Layer 5 of a small transformer language model trained on English Wikipedia (11 layers, counted from 0, width 64). Numbers have three digits each and are written without spaces.
A neuron's activation on a vector x is SiLU(gate . x) times (in . x), where the dot is the dot product.

Input weights of the MLP neurons that the questions are about. A number n stands for (n - 500) times 0.0011.
n1 gate: 470488584623647836222410477476450500612548461473427782362755500618441610430447653359812566625460388310339530209583356617576508391515627811454602610486399320703557663355582693322514637635602567
n3 gate: 572650291403606476401497571628426354640670516352405615407653510707640377689503341446446426405329420580260559670365392710488425520759555533514558713705673587432247277551553341248514116567446803
n12 gate: 690530785663574282662785383400579655482413269545472305383629560392546677613497310360549804287522765378595946603709533684569389469388412381482482423611612418471419492449359704549592306244586343
n17 gate: 825684358351453702686433468498690361493264465428480554586439518520531485406575613257538561357717450693473318558786579779500394426395627361790214616365576435531543595202523509198498394517575553
n20 gate: 475327535325602629325650357379457404812500486392496663658327456535562472512449327544364606282522831422542541678561595443631676493597483611406602601524339595614624481628342723363567145787518610
n53 gate: 620444510382488683422485531678533587556464694517497677624536513511406345445403559616334677482480693413482592087389422502600190573433605348570502428447691741554581693450649637445555497530545263
n66 gate: 365511444643609604447792469427444218244548340615591040160725619433653500736373718515760636411441407522576464263569422556701592348510536772710550375490572600510371538765558505145582566669281601
n73 gate: 629446737479548557478783512521421661421116654535382442536470591544551569464564454738669405677654506554592337659522463410553531417380440272423664501636677549756667484387846422871514638393434471
n80 gate: 473306567435521499342540396369640402373618267245355632452542453647564687447562790831661545536556394322329345408239352512556305466356572538620534505337738339366706523647528399326593184580539699
n87 gate: 583610447307649706214392478406431614647821272559593680428551367524306566234544544539618664452621567413299532614391382749612729471919528574313406779486443616278387140733541148561574468594686394
n94 gate: 576482627408610733657812540405528479664529428492510729738640484219541410502479745629520738339529196490159720406325495462359362424386694471512560489293140211664581449571610422282533426442701464
n98 gate: 481175522884386584364655453434535622530498579444523243384607477559677575395551579414824706433431415406432433577241368430853362569511546557406456848468263678422689373396480643405425523664529424
n104 gate: 506360842423474747512624468296375444647306527282556316292552412586396439515403595620523480428402505419590328055538808326483807255259481322761518551232678460512368541479522491374425547535788799
n107 gate: 460644499285561513429568336493410608530593717495652629669232580526691581376346362548542404517655352286529518719417213393247661444587589443515483164425380487303532515514657406511553530285601555
n111 gate: 623453573570549617267552287308506238347744583595671413294429439823203657606498629917628372304607672544640478421405464436345454619180436463460528524463556679288510516389626415426661446239308532
n122 gate: 562343507236395403459269652356550411512717392427833334594592446481191339472548454585280587610561700402192371194816334607685613664462264276312449513676327516620397516467171394724485236734340646
n128 gate: 518773762462370502474488620652455582472752709629526529511510595321366643523429554594679435379473586465828681769624589451379615414485497631408456507590781485635486256467459531473346639653548724
n132 gate: 681605458482595446582648953298616818482456825371505420448352553401500383573279530563516568417299486383423558388689531441845572379221475477725347338668377378370452532191619541192502453410512645
n133 gate: 441234515546826421448667446423534598672752615452504440515244512902569702572660915368446585485615494587539566518534472298411428594652676644664728370600542461749526245516430433356568550270439760
n136 gate: 339556343584453515761718339399827501533229418526598472666351528612799559474736469655604475162474385375844395666638442536501470691651638414697310451380723757482386450484383547529395388459662587
n138 gate: 447583709464611436377545653528619514415334504650514373633524381514380389517407588512447753514310706295629633459490710421681367484571338598467543641429834395401596676625619486491717567305561544
n155 gate: 839529601374472502574191341481497457553301405798502574576784370598359334175354363746286341645339597356665676542469584594720528430727657136469634705313234574746643387428501652436377424358552602
n157 gate: 533619547234349481483584495491676460615445484558823422384483428420516437443511504655380609234528532418609571383647504281525384284367471217537516528545563575627305603590570786475671657172527657
n163 gate: 788510469500576767573651432801627768657561428578737582550491498445399458355621594422640526639361582475389574624488399401571595366574668470672726572516582416811377591689614512359324581504717528
n164 gate: 543482641473693477461547924254498675619516452255379381457525521343496754838540312654511662225463653363674724543321459467616303404523541354629309604311444425372578602249720534485682798591073543
n168 gate: 255587656289488502321703466496504474480755693567447378372530590438709673259578388567694279366636659434449463436098360519519354420691274365582810387253219650306457467527447324391412567486396731
n184 gate: 607638387422541575286558613689567384415458458621493534821561643621529704306361631731561120474096702411674299321439446534494545538439641442637533637356449308399305576355557494462304281486521550
n1 in: 749549402476562616433752523486562449594480320510443475663471548335545467573570272372360548758569389645602224466598616380546612330646452628625368565290597523571371365522641535141389519568525580
n3 in: 583452290340472597512654674787425424475570530455314334286445638717429550710401413386683524799737344650476661442328516487607443433364546458358777509509350537548580392448203347462593534402600574
n12 in: 621349481414364397842601655538616367581540630387503623411493323624523377166637785606575297443664643387521439357457413620488484578300116460481521642465377657663576358444619313505480504421562455
n17 in: 544575428459521549558724653378602418759256401444467595440545435562570344553556475436521494751608625490695621612400512609538501465146604469570526271516764486517606733538296583400604513403688573
n20 in: 233350519421618579709396732531493412822462440540537279511345468254418604400560479504644552494605520607498442303389615336480529436431482493568417592482637573362443392292350534397513488442505492
n53 in: 497241661534450579299376544447425525605480544357316449533486626371423543381477334484580366749677462682515265514251465537479581664424512402749630231595510394651398414424340619646351408597539399
n66 in: 404538485527276370749528647367251282266253376441684335520614404474656306595337585375696510672352488519282550514293665320433350519472497426561483665516338216637550424406338271596690648490451708
n73 in: 468575344506573393275401598691499429647626583764528219285651385453475527674496590400585656329399384411480265643459681455766494652293319542385607455786536545481341356670380349366507501522446657
n80 in: 480394691535552399245417772317281437590448517313381612566381413749429697507494744667373564598500442394315545337499298695707454406516437550591565583323335666654522411526553313301534530517494515
n87 in: 359532509912533307567577415524596594428347566603583513500383459369602536435561562378609495750540292358478356497833359484415639564242540548578180645648652394448611424491427506630581415587279400
n94 in: 422477472351598382395545375590393386410536457421562593551546278567400486410465373443313538646301494606421385393211445506502562508553548183612535420530735766481176234580454373751526722570370496
n98 in: 529567347646383301341764551598539588418464572581633483587512538686424595207600550392591442640563430595579282610471476633607645634422670347377587485116468803412627595508351468678581476486633537
n104 in: 507569469574674209461609472414607668497464525526524248495594345592419707355503456333318245642348498598504678637380544500813463280686571374546489187435472549482317539280604434499460602428466476
n107 in: 620478606619690556405421349352505647571485547457548781337643377431519373289345759455469509521442456443473549584349578207499697523672445415516537433415273645486618285384551484567436638639569601
n111 in: 662454808514467446550401666687443432349638626442466568665513369603306661765488551511473488426695605676626547651183601505421434602359581476440370552658570717479533699764401331546549661470302350
n122 in: 551656498373408703396553767773480623536315800449280711485736560501730644499416447544500458505159466747584489630349687510747399550520576777663668509338695629284527651504549621568504414573517451
n128 in: 535473576484779503472384402705511283677383503505541497483548641367615413319519220888707513541418471517543282576593468543553476191753533680581553616614463462442494539463470355342411509464366544
n132 in: 683604429696483426534378450650416505535444532591525592593609286369199540749400659509655391607606599577560711590488415613376399634482412435759564387657292521423575807717576561579485403216276258
n133 in: 458507402464709400532484513353466512508544597361459552688587698594432390785385585423371618632494671728442526574633377544546519425527471527390560427633181632545556524512481371230499610599125689
n136 in: 518391343422542262652333158603423437354503639521771275316557396484538379773417310443446631300498448380479668358507411558494545422364452337530508410624512631608474371359767374480578699371559463
n138 in: 687493817415565719257403428507337471433478341633401593586520421579563492677675430597390480362388449418619542417636649724741383615624414692532515490548438457582613599260613482539603464545377630
n155 in: 385608576490501730100634582637522411435700531485426537321362413586526447463478574273497543301475678474610456466664542843432677624490291578413144690239403693529284490548723464521627419464484358
n157 in: 545603416392273373314417390517449612512653416635230425438371661473655579487496497367314308365694640491621448653459612642302463565600421538535539355302585238430440644462521555558625456457561382
n163 in: 560460480543631475644513411585467496361436445549401296626499455472506206335412527592400495272653584445458487582324181422438562614266679365538544571420584608650719392579410448491376436472588179
n164 in: 517520592320309416382405337489427715612469543582265346344375433483633546500676432516418494398570450619394625129526275602420558656646512608365382520236494512342417410480636508821581410467464371
n168 in: 526449517354818467553679472533589208386474558318584523383441620677512354625488550427481588677176330302627520545629512255385570288736360570600675441444744552491681482466207396428436300496680504
n184 in: 308532452806212340561226232308407612544542557370590682448457521379435539455561469531364557519616460663473462588442444649537852368263579753303388467533477821537531602385499516563478482674407523

Each question shows a token from some text and the vector x that enters the MLP there. A number n stands for (n - 500) times 0.0045.

"1 ": 444427451544478310606545408515477431499617424356508645264442537499496466660455469357403435557455469416511575543514553448510403566540498402546474395520449414459515524488430456581415498401569376
The most active neuron and its activation: n128, at about 0.15

"ni": 522605444439616480554422462618358523558375614548693506431560389504478529608698662360748470489441581572544534430438539606383485517484641952666496442309627504455688600606571415379584573607427294
Which neuron lights up most? n17

"M": 269637508715453538599402470528532439542574538537545385384489522370438470483623476667496753488459484607448487424683665585431466441389373654474502500562507565522731453377450427551506616508569393
Which neuron lights up most? n128

"inc": 539486498352212494567129521360698474608540365516530524450711272411566733509597524542484415705579597597656461538422350617572614475652280565458396399094561726429455438465533725461422558502755421
Which neuron lights up most? n155

"| ": 399426406471630575501368508662398464408548433368502510577610549269505409383428363476605506524454488475557433488564601576546621457515548518323507549661619664466601552493518454572501418605406557
Which three neurons fire most, strongest first? n128, n122, n157

"' ": 563363389641440444467491479491465496568495532391485481594560370501572464572639558382440356509595426519485583470529466425551380624559510559431513471515362513724489573499461492459488452455522384
Which three neurons fire most, strongest first? n128, n133, n168

"16 ": 441426398499350400658420549566486438503603542365511575387491569546496452619522483430341588458414551407484611530482556414565363474491522480573454388494470539414464527590606455666353533309573403
The most active neuron and its activation: n1, at about 0.21

"N": 277645502445475500476421484543441631508521495538434459536439377434377421448655539426415404429268584576395483312707519438327394430354492662406573480543438532538609455528503438564499477696453483
The most active neuron and its activation: n17, at about 0.16

"'": 394545327573384539470563530399600281607469497506495390393721426529469592421639483540762226574704551597326598443425568470276405409664483516377497515407639517252630514545235399485491335348457351
Which three neurons fire most, strongest first? n168, n3, n138

"ash ": 484362412553604525505585453512462375435460444376395474531472405506525382551566558481462479532539436592368532462467483501349427570575469497558514461498463533615586441552543412517486412471501543
The two highest activations, in order: n133, n94

"Re": 533668442687419611571589579548420685312530467492653556432425526426429543498480609535607400431423503532622441369548578468473506493414381647597545436480704591522576533721470390280477610494456349
The most active neuron and its activation: n111, at about 0.31

"ight ": 482379427569486596614707421398352470441466383390443457557424528324579567576569621585544518462377492444490403489443608425363329516345357439553491611435417619554574541444494516569484524503555557
The most active neuron and its activation: n66, at about 0.2

"ak": 412669456425460417415391345515563588360615496475454465571508303510547580571540428495644549647436517654638569558535380462483436543482550516582511613395571458459450512541490440620431537487565512
The most active neuron and its activation: n20, at about 0.11

"an": 329658419477381559418457385453438430399519590467435622576460538422624508455593564435393406275482544595454498407501420557551418548486525683453581396458500425368563381599439509478504568448504454
Which neuron lights up most? n104

"ran": 530586423423526647465456520402696483311664645497374612384571566476601431322356572575450418597353371620530631684349356327436492473397400509661679670368195630391571531397468362393576332456567605
Which three neurons fire most, strongest first? n168, n107, n3

"international ": 628392476672555450611432451580478604599454504365453589499461494549542426512511465346615576430394592540423512376474523504567407623590424509532415439440564608531458614535508532645480504456495363
The two highest activations, in order: n12, n53

"ed": 472599392523391460458589408414450399291598715535439569432532660528650356492590427477286578571303392524497389420300551408328493490470485205543651522505840404533519369653528361406505477633525472
Which three neurons fire most, strongest first? n168, n132, n20

"ch": 365644471505542473462360482391430590452362417526435559508510299545577511483749500644501511776363528575608512536323465469491280643509393559404416603551728442402500539529430415492499411330465585
The most active neuron and its activation: n138, at about 0.41

"II": 351549360571246465398519557418490467616460398556581492291424371380454613396486397391339530309524415527545433343372621449472353688465604744281609613539524671377643589305579683616571569395548323
The two highest activations, in order: n98, n133

"of ": 665470392538328393460536466552635449577573616379526436397529465422357735590399632539559384580421763456554568493492675487575448549488425429454459420478320596421455523576544491471485526386639407
Which neuron lights up most? n111

"tak": 513642421421493478474558464440350532361622603515457486548550340395549470441460226522535474671383580650621492516630621549331470543530465536570436593511543518302526280648475384376508464523532614
Which neuron lights up most? n128

"h": 387625463544546554623604542303508303612503587504452587438548636611581421527695489721540285626393615638453461536526492558536393656699341626441484596530535543362445507676346309505452618352562511
Which neuron lights up most? n168

"ab": 410611344455354383591384519412541242633417573488371467526647471456722634460603581459484508460567563582546387378562468596617517609559514444675355564540423520349570507544518562271500634588621412
The most active neuron and its activation: n17, at about 0.46

"as": 438602467496738651457434288455534591584757547473530520384631497560597443513312300524406401549321467630620680483583373507512431399502588633381471583563658622495601219429501494357662324257576433
Which neuron lights up most? n3

"\n": 475398327394427429434507466570571399468442558470493688570633572494399395518489476425693509593434235437477450578552622585529569535389327521331429482553593522621419526422695424456466529529392421
The most active neuron and its activation: n73, at about 0.28

"-": 347346383477549545517586593572323534555458508469631480514594530560645681567402529483380534561454607488419441407490337487514524451451525502436504538592441570400661537420250326508618549345474399
Which neuron lights up most? n133

"could ": 529443385485577382577458355556339484360425523383441411478465523418436570583514462718634629560502582360517418467510553456448324406473380476523585663426454487545517434385655625581591624459437527
Which neuron lights up most? n17

"(": 480316429658429467405498526522460465443446566462557439366582522388475514471618605614373328530365412519552421368570494519578384479420548463479498460440484406475480409425540509530417512516412452
The most active neuron and its activation: n104, at about 0.16

"a ": 556466391303456580531504449568296515470451443363444580631485449498458468644437466505341209518411561539520514460612452540617519389556549375480437625540235603538460698400575489584469596521517442
The most active neuron and its activation: n155, at about 0.29

"z": 418654528416507444387348298489392546407502395496348492464603495457626536504653494368379486462330545636519388510538486749488470491426559645334450481491402559506531330595516506442536607469546540
The most active neuron and its activation: n132, at about 0.19

"tion": 427609299603267463389542439562533425530433410504350460673404490548485515473308627353562245676589507495562459476569492619465537619600466689535388578532787542388552478457476402648523435541447438
The two highest activations, in order: n184, n87

"Pakist": 486630445560359264536508464515289577514366533499480478440407599439390622347382317557324520550353478631425512642564439529360510475562211664741462525514530576441412566520622520690359531418437373
Which neuron lights up most? n17

"an ": 567358470654429516590628356610633365578440440419458494622449520400387372552725455448536595451418545476347638430467356516489434756622593489706488488476515493534488425542533445499410445458614510
Which three neurons fire most, strongest first? n163, n136, n94

": ": 510346403454581488363418535471503588554491624416527441430587467404458465536466481391411443474555354555467537438451613381492444416509484643344533420455391382585543468567481491449447519417405427
Which neuron lights up most? n133

"in": 421611483536538518405380487508623365436498453456345541451561474426659219382485672468468400377380650606592604515257587355579517428334679544500438486320433593493392449514617410550518567209523498
Which neuron lights up most? n155

"ty": 558619417531368520413457496445432308401521597515573576398475544556553402465372381505666420535319360695495367747568484633478396612544417507423360575469525454393639580464521269517507663585551483
Which neuron lights up most? n20

"FL ": 682405404724548598578544424474444721499582520397397543423499614439471477487539474445437459388450413452468373559419550507503240557561487509624508415454455670497370571511390281611383581516548448
Which neuron lights up most? n98

"the ": 518457414573488469525314535404454542478492543346505550713601411517427472621377524523337422526426580481686512512523454515529471586320395521415461482535380468478556648520495493552594465481457289
The most active neuron and its activation: n132, at about 0.3

"es": 498616346556353447404349367473550516546514524537469529301384462499466557497607601159449543546456535472489696386431421568443421591589648624420433606523896424404569459514506519593593422490484368
Which neuron lights up most? n87